Layer 10 of a small transformer language model trained on English Wikipedia (14 layers, counted from 0, width 64).
Take only the direct path to the model's output, skipping the later layers: a vector added to the residual stream pushes a token's score in proportion to its dot product with that token's output vector.

Output vectors of the tokens that the questions are about. A number n stands for n times 0.03.
"sq ": -29 -42 50 -80 -35 -8 0 34 2 0 -25 0 -40 12 -23 -74 -14 -19 -21 -7 16 -57 41 -42 25 -4 -1 -14 7 29 26 9 7 0 32 -5 51 31 -28 8 -2 33 16 57 -12 -18 -41 35 -12 1 42 -29 34 -33 -3 27 -35 -20 3 -5 8 -34 -9 -52
"use": 19 -31 -6 -26 -16 -1 -8 29 -9 -13 -27 5 -7 13 19 -29 10 6 -20 32 -45 -31 -24 -19 26 29 11 25 -29 21 23 9 9 24 -11 -11 7 -12 1 6 -4 -51 -23 -28 24 6 -40 15 16 6 7 -6 9 -15 2 2 -4 20 12 -27 17 -4 17 -2
"prene": -1 -85 10 -35 -17 -60 57 57 -39 19 -35 6 5 -38 27 12 -16 -18 -4 30 1 -2 -45 16 39 20 14 -3 -6 16 25 30 -22 -8 52 9 23 42 -31 -16 24 -45 -47 -11 93 28 -12 12 -2 23 24 -13 -36 -34 -18 40 27 -13 15 -12 -23 14 28 -26
"billion": -25 -11 7 -38 -4 -17 -12 19 -28 4 -28 26 14 25 -2 -26 -4 -5 -1 -2 0 -21 15 -43 25 15 4 6 27 30 4 26 -33 16 4 -9 7 38 -49 1 2 -33 48 21 32 -19 -43 -13 -17 -5 34 -29 -66 -29 -4 2 -28 -1 57 -15 -6 -9 8 -34
"ney": 9 -19 -7 -62 -37 -8 -10 -17 29 -11 -17 7 -3 -32 11 -27 -36 -17 -14 -4 11 6 -31 12 28 13 21 24 30 -15 8 5 -32 28 -11 -1 46 19 -9 1 -17 -21 -10 8 52 -35 -47 18 -13 3 -9 -34 -2 6 -38 7 -46 28 1 -25 -16 -20 7 13
"ously ": -35 -31 -17 -42 -15 -26 17 -17 -3 38 -31 2 15 -4 8 -23 -14 -14 -2 -41 10 -48 0 -46 35 9 1 11 -5 34 10 -31 -3 6 11 -24 -21 -30 -5 2 -7 -37 -39 -52 3 14 23 15 -14 6 3 -27 9 -6 -22 15 -21 -8 -1 -38 -56 -46 -11 15
": ": 16 13 6 26 -4 26 11 -8 22 13 2 -18 -11 2 -24 -12 7 -6 23 27 -21 -20 -30 -18 24 9 4 52 -23 -4 23 2 -1 16 17 27 5 -15 -15 2 6 -21 0 -43 -23 -23 5 2 -26 -6 -20 11 6 3 26 3 6 -9 -11 -3 -16 10 -9 -4
"ality": 28 -18 -35 -2 -32 -17 -1 18 7 7 -30 16 -7 35 -7 6 6 -10 -44 -1 -4 -18 -12 -34 17 15 23 24 -19 -7 29 20 34 23 8 -26 11 0 -51 -27 -7 -52 20 -3 3 -21 8 33 9 21 4 -23 -4 -13 -41 -6 -34 34 -10 -19 -3 26 6 -57
"opportun": 35 -50 6 -32 7 -22 24 43 10 -3 -32 0 4 19 -15 4 -11 0 1 1 -1 -6 -16 4 45 24 10 34 -11 19 6 5 22 7 4 3 6 22 -30 -33 34 -8 -1 -8 17 20 -20 10 23 -5 12 -29 -18 -32 -12 19 -12 19 20 -17 7 7 19 2
"omer": -18 -27 21 -20 -21 -10 30 37 -44 -11 -19 39 -3 37 21 -42 -35 -16 -9 -32 -9 -19 -24 -36 45 20 8 7 5 -1 28 -5 34 21 13 -20 25 49 -16 21 14 -2 27 17 32 25 -12 -15 43 3 10 -3 20 -8 2 19 -38 -6 9 17 16 -23 39 -29
"appearances ": 26 -2 -10 -35 -7 0 29 4 1 -13 -14 -6 -20 -9 33 -29 -15 -7 -13 40 -12 -33 16 11 36 13 9 40 4 34 24 -15 -39 24 49 46 2 30 -36 16 12 5 -56 15 -3 -8 7 28 23 -32 23 -27 -11 -42 20 10 -5 48 11 4 20 8 9 -25
"ince": 24 -19 15 -37 -20 -25 56 36 44 -20 -31 -13 27 47 -11 -48 20 -5 -36 27 -12 -2 -39 -5 47 11 21 24 16 25 9 20 -14 28 41 -29 15 34 -52 34 -9 -27 -6 7 25 60 -13 3 -4 16 33 -11 -29 -12 -6 1 -14 -43 11 -27 7 6 40 -8
"Succeeded ": -13 3 -41 -12 14 -59 60 -24 9 -15 -9 20 11 4 10 -73 2 -16 24 -40 7 -16 -82 -20 5 -21 14 17 58 45 48 -6 -38 29 34 -25 -45 18 -17 78 -20 -7 32 -20 29 13 -18 -12 20 20 13 -48 -37 -34 -78 21 -49 -36 57 -55 24 -40 4 -70
"alia": -3 -27 -15 19 -40 -21 33 44 24 -21 -28 36 4 38 16 10 -31 -12 -43 13 6 -40 0 -13 8 10 18 20 -5 9 -6 25 -18 15 -18 -19 38 6 -41 -28 -2 -23 1 -1 5 17 -38 6 38 22 -9 -6 20 1 -25 13 -54 18 23 -18 2 -36 34 -25
"eller ": 37 -12 -9 -10 -31 9 23 -18 -1 -22 -23 -34 17 -2 15 -21 -5 -14 -3 -1 -22 4 -15 14 -15 -8 12 -47 31 6 21 26 -9 18 24 -9 -23 30 -46 27 25 -17 -41 -21 52 45 -12 -7 18 -5 14 0 -14 -11 -3 -3 -9 -4 10 -39 -26 -10 24 -18
"ire ": 8 12 -26 -23 -27 -34 21 42 -22 30 -22 -20 -31 23 38 -11 -19 -4 6 26 -28 19 -19 20 -5 -2 22 -4 8 -23 19 -5 -28 31 18 6 -24 -3 25 28 2 -39 -25 3 42 1 2 -4 2 -6 61 -2 -9 1 14 15 -24 -24 14 -30 20 1 1 -34
"|": 25 17 23 -29 -23 -16 -2 11 -11 17 2 5 34 -24 11 -2 26 -2 -3 -7 18 19 32 3 -2 -28 -5 -35 -22 -17 1 -20 11 1 -32 6 -1 27 26 32 -24 -5 -22 -11 4 -18 -10 -41 -3 15 17 -19 22 -8 32 -17 -3 -22 17 1 38 10 -11 -17
"edral ": -27 -39 33 1 -21 -55 20 -4 -9 46 -24 27 -6 -19 9 -25 -8 -19 -29 -38 -14 -36 -4 32 -27 -15 13 27 3 31 34 -4 -31 17 8 -58 -29 20 -14 28 15 6 21 -34 -13 37 -34 -19 38 7 -1 -19 -2 -6 -14 8 -13 -20 12 -15 -8 -9 -8 -43
"Note": -48 -16 37 7 -24 -29 41 -8 15 -33 -6 -39 11 -19 32 -33 34 -7 49 -16 3 -20 -34 -15 69 2 2 29 8 64 25 28 -23 14 15 -38 -36 -7 -57 65 29 -13 2 -25 -26 13 -9 -3 42 31 -25 -11 -9 -17 -20 15 -13 8 38 -14 0 7 -3 -3
"wide": -12 -10 25 -30 -9 -6 7 -11 -8 -3 -21 0 32 30 14 -34 25 -4 -19 -28 -10 -17 -6 -27 26 19 5 43 27 18 53 21 -39 16 -23 -34 40 12 -16 -10 12 -47 26 14 -37 -28 -5 -33 11 -15 16 -38 -2 -27 -32 -18 -10 8 -33 -24 3 -24 15 7
"enough ": -70 -1 17 -25 -26 -32 -17 20 7 -18 -24 -10 31 -30 -4 -14 7 1 -8 -19 -5 -34 7 -3 5 38 9 61 13 26 1 -2 18 -10 10 -46 23 22 -3 20 -1 -19 -22 5 17 1 -16 -23 40 -19 29 -35 -24 -40 3 24 -15 0 15 7 -46 11 -39 4
"s": 27 -3 7 33 4 -7 -9 -16 3 -5 6 13 30 -29 -2 7 -31 6 -28 28 -12 18 17 -5 -13 28 0 12 -19 23 -4 -15 -21 -10 -5 12 11 -16 -18 -5 -7 20 6 10 -4 -24 14 4 -29 -20 -6 7 29 10 3 11 -3 9 -18 0 4 2 14 19
"owed ": -32 30 4 -4 -2 -34 44 -11 -9 8 -30 -11 17 -25 16 -12 -19 -13 1 -17 -25 -60 -5 26 33 4 -4 57 41 26 23 -7 43 -9 11 -4 7 23 -6 51 -17 -21 0 15 10 -28 -10 6 11 3 20 -37 8 -12 3 16 -25 -34 28 -32 12 3 -4 -11
"===": -16 -1 -24 14 -14 7 30 -29 -21 3 -4 -30 -1 -33 -37 31 -20 -11 11 29 -36 -38 -49 -14 39 3 -12 -14 38 1 17 -25 -48 14 -26 -2 -1 -19 -51 51 5 26 -17 10 -4 -7 -9 -25 -22 14 0 7 -13 -21 12 32 19 34 9 4 12 3 -7 -68
"by ": -8 1 21 19 -3 -1 -9 9 13 -2 4 17 12 -8 -42 7 8 7 -4 -6 -17 -22 -7 -10 -8 36 -1 2 0 -41 -37 -42 -21 11 8 2 11 18 30 26 18 -40 -17 -3 -1 4 14 -17 15 18 13 -6 -52 -7 38 -8 -15 -50 -25 20 20 -16 -26 18
"later ": -43 6 13 1 12 -11 18 -15 16 -1 -8 -2 40 -5 12 -55 -17 9 -24 -6 -16 -2 19 -10 10 3 -3 -24 -3 11 -22 -18 -51 -5 30 -16 -19 10 4 -13 6 -20 -40 -39 18 -24 -5 -18 -19 -24 -1 -18 -35 -1 -7 0 -19 -1 14 -34 -2 9 32 21
"family ": -6 -1 -32 2 -28 -6 -40 -7 -2 6 -6 29 -19 -43 11 9 4 1 -39 26 -8 -36 33 3 5 -6 -1 -15 -16 -28 17 -1 -50 -12 24 -24 6 11 0 -34 -18 25 9 2 1 -48 -22 44 9 -26 6 -46 -4 -17 -27 9 -21 -27 4 -22 -6 6 34 -19
"largest ": -46 12 38 -35 -3 7 61 13 -7 -10 -19 -22 -13 16 -21 -4 31 2 -25 -17 19 -59 18 -7 32 4 8 -15 13 -11 15 34 5 -15 34 -40 5 26 -52 -30 4 28 6 -12 -27 2 -15 -11 -10 -8 46 -44 -21 -14 -34 15 -25 -10 29 6 -13 -48 38 -30
"re": 7 -15 -1 1 8 1 -2 -1 -7 4 -6 -7 2 -6 -12 23 -11 10 6 -3 -11 18 -11 14 -18 15 -4 4 4 -9 -20 -8 -8 -12 1 4 4 -20 -24 -3 -22 9 -40 -19 24 31 12 -1 -9 -14 -32 -6 12 13 -22 -13 -4 3 3 13 0 8 12 35
"ersh": -18 -41 1 -6 -15 -38 39 -11 3 -40 -22 -8 -19 4 39 -22 19 -15 10 -4 16 -2 -5 21 -10 4 12 -5 2 23 -17 -4 -15 -7 12 -4 17 4 -34 44 -16 -12 3 -7 15 10 -32 -17 14 -9 -24 1 9 -3 1 16 -23 21 13 -30 -3 27 17 2

Each question shows what one neuron of this layer's MLP adds at an activation of 1. A number n stands for n times 0.0063.

n204: -9 -8 -30 -1 45 4 -16 26 13 5 14 -14 -29 -6 18 14 21 35 10 -7 -46 -8 15 -20 5 2 5 -20 3 10 -13 -12 -6 -47 21 15 12 -1 12 0 17 20 9 -13 -24 -2 -8 -16 -34 -2 -8 -34 -36 -27 1 -17 25 -33 -70 10 -11 -4 -26 12
Which of these tokens does it push down most? "alia"

n74: -6 -10 4 -27 -14 -6 -15 -12 2 25 43 -7 -6 3 44 0 5 50 11 -27 -14 -42 1 2 -14 31 43 13 14 -22 29 -17 -13 21 -44 40 48 -4 -50 8 -19 -25 -13 7 -2 -24 2 -34 15 8 -6 -7 30 -21 -8 -20 13 16 -5 -3 9 -16 17 48
Which two tokens does it push up most, strongest first? "wide", "ney"

n149: 25 -30 -7 -4 -16 29 -18 -3 20 -21 72 21 5 12 28 7 21 4 -39 -14 -27 2 13 -8 9 2 -41 -1 2 5 -1 32 12 5 -2 0 20 13 -36 16 30 -12 15 6 11 -4 30 48 5 9 -16 31 9 24 -13 18 -21 2 -7 -1 -4 -12 1 -57
Which of these tokens does it push up most? "ality"

n253: 13 -14 -2 18 -46 -37 3 -7 36 -36 -12 -4 -35 43 2 -24 -10 -9 -3 -8 8 -11 10 45 12 24 15 -8 1 -14 39 -39 7 22 -16 35 -7 -8 -28 5 11 11 8 -30 -14 12 -14 12 6 0 30 15 16 -15 -8 31 7 4 -16 -22 -14 17 -11 14
Which of these tokens does it push up most? "ersh"

n116: 6 -5 6 15 25 -22 -4 33 1 23 24 16 -36 -6 -24 32 16 -14 47 14 26 -16 16 6 -6 18 -18 26 21 -24 17 -42 8 1 27 19 -10 0 2 -5 2 16 43 20 -12 -12 -19 -7 -3 -4 -12 18 -26 5 6 -33 3 25 -21 44 -19 -20 -17 2
Which of these tokens does it push up most? "by "

n23: 11 2 22 18 41 15 -7 -10 4 11 38 -3 32 21 22 -35 49 27 -13 2 -21 0 2 -37 -28 -21 -4 9 13 -2 -5 9 -30 10 10 5 -11 -6 -5 7 -7 4 -12 -3 0 -21 11 18 -9 -33 -23 29 19 -13 3 -11 5 -12 -11 -17 -20 22 19 35
Which of these tokens does it push up most? "later "

n51: -38 16 -37 -25 -19 -34 3 20 -40 -6 24 -9 -18 -40 32 -25 -17 -14 -2 15 26 1 -4 31 -11 -31 47 7 13 0 -5 9 -20 -4 -6 7 -9 6 20 3 -24 1 8 -31 -24 8 -16 -2 -9 2 27 -7 -6 14 14 -63 -3 12 -6 13 16 -27 -19 1
Which of these tokens does it push up most? "ire "

n171: 23 5 14 29 16 -6 -6 -10 2 27 1 0 -33 -3 -3 -2 1 20 0 17 20 8 -11 -2 -22 5 -36 -17 14 38 15 -32 -24 -8 2 39 -20 -34 17 -39 -6 23 1 5 -26 1 -13 -37 -9 -28 -28 -6 54 13 6 14 20 9 -35 -11 -29 9 3 -16
Which of these tokens does it push up most? "s"

n131: 14 -7 -10 -16 -12 -2 29 13 11 18 -12 -2 36 21 2 -46 -33 1 -62 -13 -3 8 -9 0 9 -30 8 -27 -24 -1 -9 29 -7 -15 -10 12 3 1 -25 -3 44 -22 -26 -13 -2 3 1 -16 -30 20 -24 -43 32 -1 4 17 15 -24 18 -44 -30 -29 14 -4
Which of these tokens does it push down most? "by "

n152: 38 7 15 -4 0 -9 -17 6 -56 36 7 9 -11 8 -16 3 2 -16 0 18 -18 -15 -19 -5 49 4 -50 15 -4 -1 4 7 -4 35 27 -1 -26 -47 -15 45 -32 -32 24 -15 -1 -20 -15 41 3 -38 -14 8 37 -23 -35 13 -9 -4 26 -8 8 28 -19 29
Which of these tokens does it push up most? "use"

n0: 34 -19 -10 -26 -18 -31 10 12 -26 7 8 -9 -3 43 -5 -25 30 20 -21 9 -54 1 3 -3 -9 46 7 30 -53 -5 -11 34 -14 37 -17 7 -6 15 44 -4 12 -1 -22 -7 -7 13 11 -7 -39 11 -4 -21 -28 -12 4 16 22 2 11 -25 17 13 -14 -8
Which of these tokens does it push up most? "use"

n44: 7 -19 -2 5 -2 -15 19 5 14 3 12 11 -23 -27 26 -2 13 -63 -21 -2 -3 -7 8 -22 40 16 21 9 -14 34 -22 9 20 -31 -3 -3 4 18 11 2 43 -25 -17 -20 10 29 -15 0 -5 18 40 -10 1 12 18 -13 -18 -42 -19 8 -18 19 -8 1
Which of these tokens does it push up most? "prene"

n54: -45 1 -33 -43 29 -2 24 26 36 37 40 -18 -16 11 22 23 -20 26 -15 -15 -7 12 17 34 15 -10 68 -13 12 -31 -34 -2 -13 -5 7 -39 -56 -12 19 24 -7 -9 -5 -1 23 8 32 -27 -14 -2 27 6 9 41 18 25 -4 -20 -25 12 -29 14 -2 -26
Which of these tokens does it push down most? "wide"

n239: -9 -22 11 24 -2 45 -17 8 -14 10 14 4 -23 5 -11 30 -6 15 0 -10 22 -43 -24 -15 -4 13 -6 -23 -23 3 6 -37 -43 -3 -6 -6 6 -10 13 13 -3 -3 -3 21 -10 15 -19 -6 -5 -22 15 29 16 16 -47 -37 -12 34 13 -5 9 -22 -13 13
Which of these tokens does it push up most? "==="

n130: -20 17 -40 16 36 -4 8 -26 -7 9 -51 16 15 -33 11 -30 19 -30 -13 6 6 -5 11 10 10 12 -8 7 23 -7 4 20 51 5 -1 6 11 -20 -16 37 -12 -12 -9 9 -20 -3 14 14 33 13 13 -53 20 8 9 1 -21 11 25 -13 -3 -20 -9 5
Which of these tokens does it push up most? "owed "

n100: 15 -14 -15 -4 -27 -20 17 -5 -3 19 -21 -6 -13 18 -24 -2 14 -4 -5 -48 -25 -10 27 -2 5 29 24 -4 -10 6 -13 17 23 25 19 -21 5 8 -3 -5 8 -28 -1 1 -32 -16 -11 23 -12 4 -13 66 -31 31 14 7 -28 -9 49 22 -16 -16 4 66
Which of these tokens does it push up most? "ously "

n45: 8 -69 -24 0 25 6 26 -17 -3 -5 5 4 3 -1 26 -2 -1 41 22 -4 33 6 -12 0 -23 26 16 -9 -3 28 -33 -26 -8 -8 -26 -4 4 -24 1 -35 -17 -14 4 25 -25 -16 -24 -3 15 15 -20 11 13 3 25 -6 54 12 -7 -8 7 25 0 2
Which of these tokens does it push up most? "ersh"

n18: -11 6 -8 26 -5 8 -6 -10 11 16 39 -13 -29 -15 4 29 -12 1 35 0 10 -23 9 8 3 -14 21 19 15 -19 20 4 -19 -20 13 3 -19 -4 0 8 -3 35 -3 -3 -18 3 -6 27 5 12 -26 19 -17 -31 24 -14 -5 30 -29 31 -3 2 -2 31
Which of these tokens does it push down most? "ince"

n189: -20 19 26 -1 24 15 -6 13 1 -24 20 -8 -4 -30 11 -34 20 -25 -21 -10 3 -1 9 -6 27 -2 24 -9 -8 19 -4 8 -1 -16 -9 6 -10 -21 8 -5 -7 4 -13 17 17 -17 0 -3 -15 -6 -6 -7 25 16 1 5 -7 -17 18 -51 -33 38 0 -1
Which of these tokens does it push up most? "later "

n224: -12 10 -21 -35 10 7 -8 32 -2 52 9 48 -34 -31 37 -26 -9 -21 11 23 36 4 21 6 20 33 -4 -26 25 -5 -3 16 -22 -7 -17 5 -13 33 -2 -1 25 -1 41 -33 -29 -41 -30 -18 -5 -26 7 -34 -22 42 12 -10 -7 -6 21 24 17 5 -18 -11
Which two tokens does it push up most, strongest first? "billion", "family "

n55: 33 9 9 -37 -30 8 22 -16 3 -10 11 1 18 -14 4 -14 3 2 -17 1 -7 -32 -14 4 -17 -59 27 11 -1 13 26 -28 15 0 -17 1 8 -16 -24 -18 9 -3 -38 20 -20 14 20 -26 18 -34 -30 -4 14 -6 11 -5 8 -2 -29 -26 -21 2 25 -23
Which of these tokens does it push down most? "billion"

n109: 11 12 -2 -32 -5 3 8 -11 -18 -4 39 5 5 17 4 -10 22 -14 -14 24 -7 25 4 -7 2 8 2 18 -13 17 -1 14 16 -26 -10 -1 30 8 -17 -3 32 -9 -12 -35 23 -23 3 -8 -48 6 22 -19 20 5 -12 -8 -20 -4 -2 -39 -1 30 -6 -19
Which of these tokens does it push down most? "by "

n119: 27 -43 -8 25 -13 22 3 17 -8 14 -40 -18 22 40 -36 32 -40 60 26 -12 -33 0 22 39 41 13 -47 1 -9 2 -23 -1 26 -6 12 13 6 -18 14 -6 5 -2 -14 -16 -4 29 -32 8 0 8 -24 -67 -18 -14 13 37 -17 13 0 -4 46 -25 28 12
Which of these tokens does it push up most? "opportun"

n98: -26 16 11 16 -37 -20 -7 -27 3 5 -12 -31 -6 7 12 -1 22 47 -33 -8 -6 0 -38 11 8 54 -49 25 24 3 -20 -37 43 35 -22 -20 -8 -13 -18 6 2 -16 -20 11 -14 -22 2 -20 32 -1 6 -28 9 32 26 1 -17 -1 -5 -50 -19 30 -37 -8
Which of these tokens does it push down most? "prene"

n1: -29 -33 18 -38 -18 3 -11 -18 14 -8 -27 26 23 -27 1 -21 -50 -64 -1 17 28 -15 -35 -22 3 -18 25 -29 -4 0 18 15 -12 -30 -3 1 2 -9 7 11 -20 37 -13 1 0 -36 -25 -16 -7 19 -44 -34 -26 -10 -25 32 -3 6 -4 -3 -14 1 -14 7
Which of these tokens does it push up most? "ney"

n184: 32 -15 -4 -6 -6 3 -8 18 2 25 13 8 3 -13 -34 31 4 15 -7 -8 7 3 -3 -35 -5 25 1 6 35 -7 31 17 -12 -5 10 -13 -14 -8 48 21 14 25 5 0 -25 0 -22 2 20 24 12 -16 -48 -31 2 -28 -3 -28 -1 54 12 5 7 11
Which of these tokens does it push down most? "ersh"

n10: 30 -13 -14 -1 -43 -11 -30 6 -22 -16 -9 -5 -9 21 26 -4 -6 -33 -1 -5 -30 25 -13 5 6 13 41 3 27 -40 4 15 -17 -59 -8 3 15 -2 11 14 2 0 3 36 33 -18 -14 -8 34 -2 21 -21 20 12 8 -22 6 -15 12 24 1 28 21 17
Which of these tokens does it push down most? "ously "

n120: 1 -17 11 -24 -25 -4 -21 4 28 -26 -20 23 -19 47 48 -11 -19 -92 -14 6 -21 2 22 -14 -9 -19 37 26 14 12 6 1 11 6 -24 -40 1 -18 -56 15 25 1 -10 -7 23 15 -4 24 -21 0 22 -24 11 -22 -4 -16 -15 -12 0 -20 2 -12 -2 -11
Which of these tokens does it push down most? "by "

n235: -27 -25 -11 20 -5 12 17 -5 -5 -14 7 10 -10 45 20 -37 -30 21 -7 48 -17 -1 10 53 -1 -7 24 -35 -32 -18 4 -13 -30 18 -29 14 13 -16 -11 -3 -2 -9 -10 -1 -5 22 -15 -24 -21 -13 52 -1 2 5 -3 5 12 -17 -21 -4 -10 -4 -7 35
Which two tokens does it push up most, strongest first? "ire ", "later "

n138: 23 11 -33 5 2 -7 -1 -20 5 -12 -31 -2 -27 -21 -5 -6 -6 -20 28 14 -8 3 -8 -15 12 37 0 11 6 -17 22 39 1 31 0 14 -16 -23 -19 -2 -13 -36 7 -30 -2 -16 16 -12 10 -16 -3 -14 -21 12 -19 -16 1 -27 0 55 -9 16 -7 4
Which of these tokens does it push down most? "sq "

n4: -11 16 27 -11 18 5 -28 17 -13 -31 42 6 -12 -6 -7 17 6 1 -24 -10 -30 -1 18 -1 -5 26 -15 8 11 -12 20 -18 -31 27 -13 0 13 19 -7 -20 13 -20 9 10 61 29 36 15 4 10 -26 34 2 -4 -14 -20 1 22 10 30 15 -28 -32 14
Which of these tokens does it push up most? "by "

n42: -41 50 -10 0 56 -27 -40 21 -11 7 -2 -23 -2 -4 16 33 6 63 -12 -6 7 -3 10 5 12 12 7 17 49 -6 -8 -15 -6 42 -26 -18 0 30 21 -17 5 -20 -11 7 -54 -15 -2 -20 -7 -8 -13 4 15 -44 34 31 18 11 -37 1 -36 -6 -9 6
Which two tokens does it push up most, strongest first? "enough ", "wide"

n58: 7 9 -4 4 -17 1 -14 -13 -24 11 -15 6 13 -12 10 -9 1 -6 -47 -23 -12 0 0 -25 -15 -33 9 -4 -6 -10 -29 -27 23 5 5 14 33 -12 16 -7 17 -1 22 -4 57 -5 11 8 -8 -5 29 -6 19 -39 -42 -18 10 9 -6 -13 12 -17 34 36
Which of these tokens does it push down most? "Note"

n11: -28 -3 -25 45 21 37 5 6 32 27 10 6 0 -35 -10 -5 -26 -24 58 3 -44 20 4 -15 18 8 60 4 12 -6 8 -29 4 -11 6 14 22 -27 6 -7 -31 -12 20 -29 -35 -37 6 -4 -18 -6 12 39 -22 -12 39 11 33 -14 -1 -25 -18 31 3 -1
Which two tokens does it push up most, strongest first? ": ", "==="

n52: 12 -30 -21 3 -11 32 -24 -24 14 7 -25 -32 -26 -16 3 -6 -24 34 29 38 -9 47 -6 9 10 -14 1 19 25 -28 -1 -28 -25 14 -1 8 16 -7 8 3 -28 5 1 5 -11 -7 -31 20 2 2 9 15 -12 -10 -22 -26 21 19 -44 -3 -3 29 28 8
Which of these tokens does it push up most? "ney"

n177: -24 -6 26 23 -13 8 11 29 14 5 7 -3 -17 -3 -8 29 38 31 -15 12 17 -12 -13 23 -26 -17 11 2 -13 1 13 -10 2 46 -22 -32 25 6 8 -18 -30 -21 -17 -3 14 6 10 8 37 11 -20 39 12 -61 13 11 4 3 -7 -16 21 1 5 -1
Which two tokens does it push up most, strongest first? "alia", "use"

n161: -14 -25 8 11 29 -22 -60 -20 -64 31 -16 20 29 -2 -21 -6 22 30 17 -38 -5 -13 1 12 16 -4 -25 -38 11 17 -1 28 -17 -35 3 10 -8 57 -31 -5 -4 2 65 12 -21 -30 -18 -2 -55 5 1 12 -2 -54 -16 -24 17 -21 7 30 25 4 12 27
Which of these tokens does it push up most? "billion"

n192: -41 -39 38 7 -7 19 3 2 -23 -1 28 14 -59 36 3 -11 -18 -53 -21 -4 -6 -23 -25 -11 10 -6 -13 -21 -21 0 -17 14 40 27 -28 -20 14 -31 11 -9 -13 24 18 -13 15 28 3 -14 -19 -3 2 43 29 -1 22 -19 13 -5 29 1 33 60 26 -43
Which two tokens does it push up most, strongest first? "omer", "sq "

n142: -8 10 6 -9 -10 -19 6 17 14 15 18 -3 -27 3 -21 31 18 53 23 -3 -13 -26 18 -3 0 38 -1 13 20 6 -4 16 29 -4 14 -15 -7 17 -8 -4 -12 16 13 -19 -21 38 9 -18 2 -5 -20 -13 -32 -37 -30 -11 46 -7 1 34 -2 -34 -1 4
Which of these tokens does it push up most? "largest "

n220: -17 45 1 -19 24 -5 -3 25 -1 -13 -18 6 44 19 -9 -8 -6 -11 -7 15 -11 32 9 0 -4 20 -24 -17 -6 -32 -35 -3 15 -27 14 -35 -17 -1 29 13 39 -13 28 -23 3 35 -26 -23 0 -51 -3 5 12 -1 15 1 -12 9 -33 -8 10 8 19 34
Which of these tokens does it push up most? "later "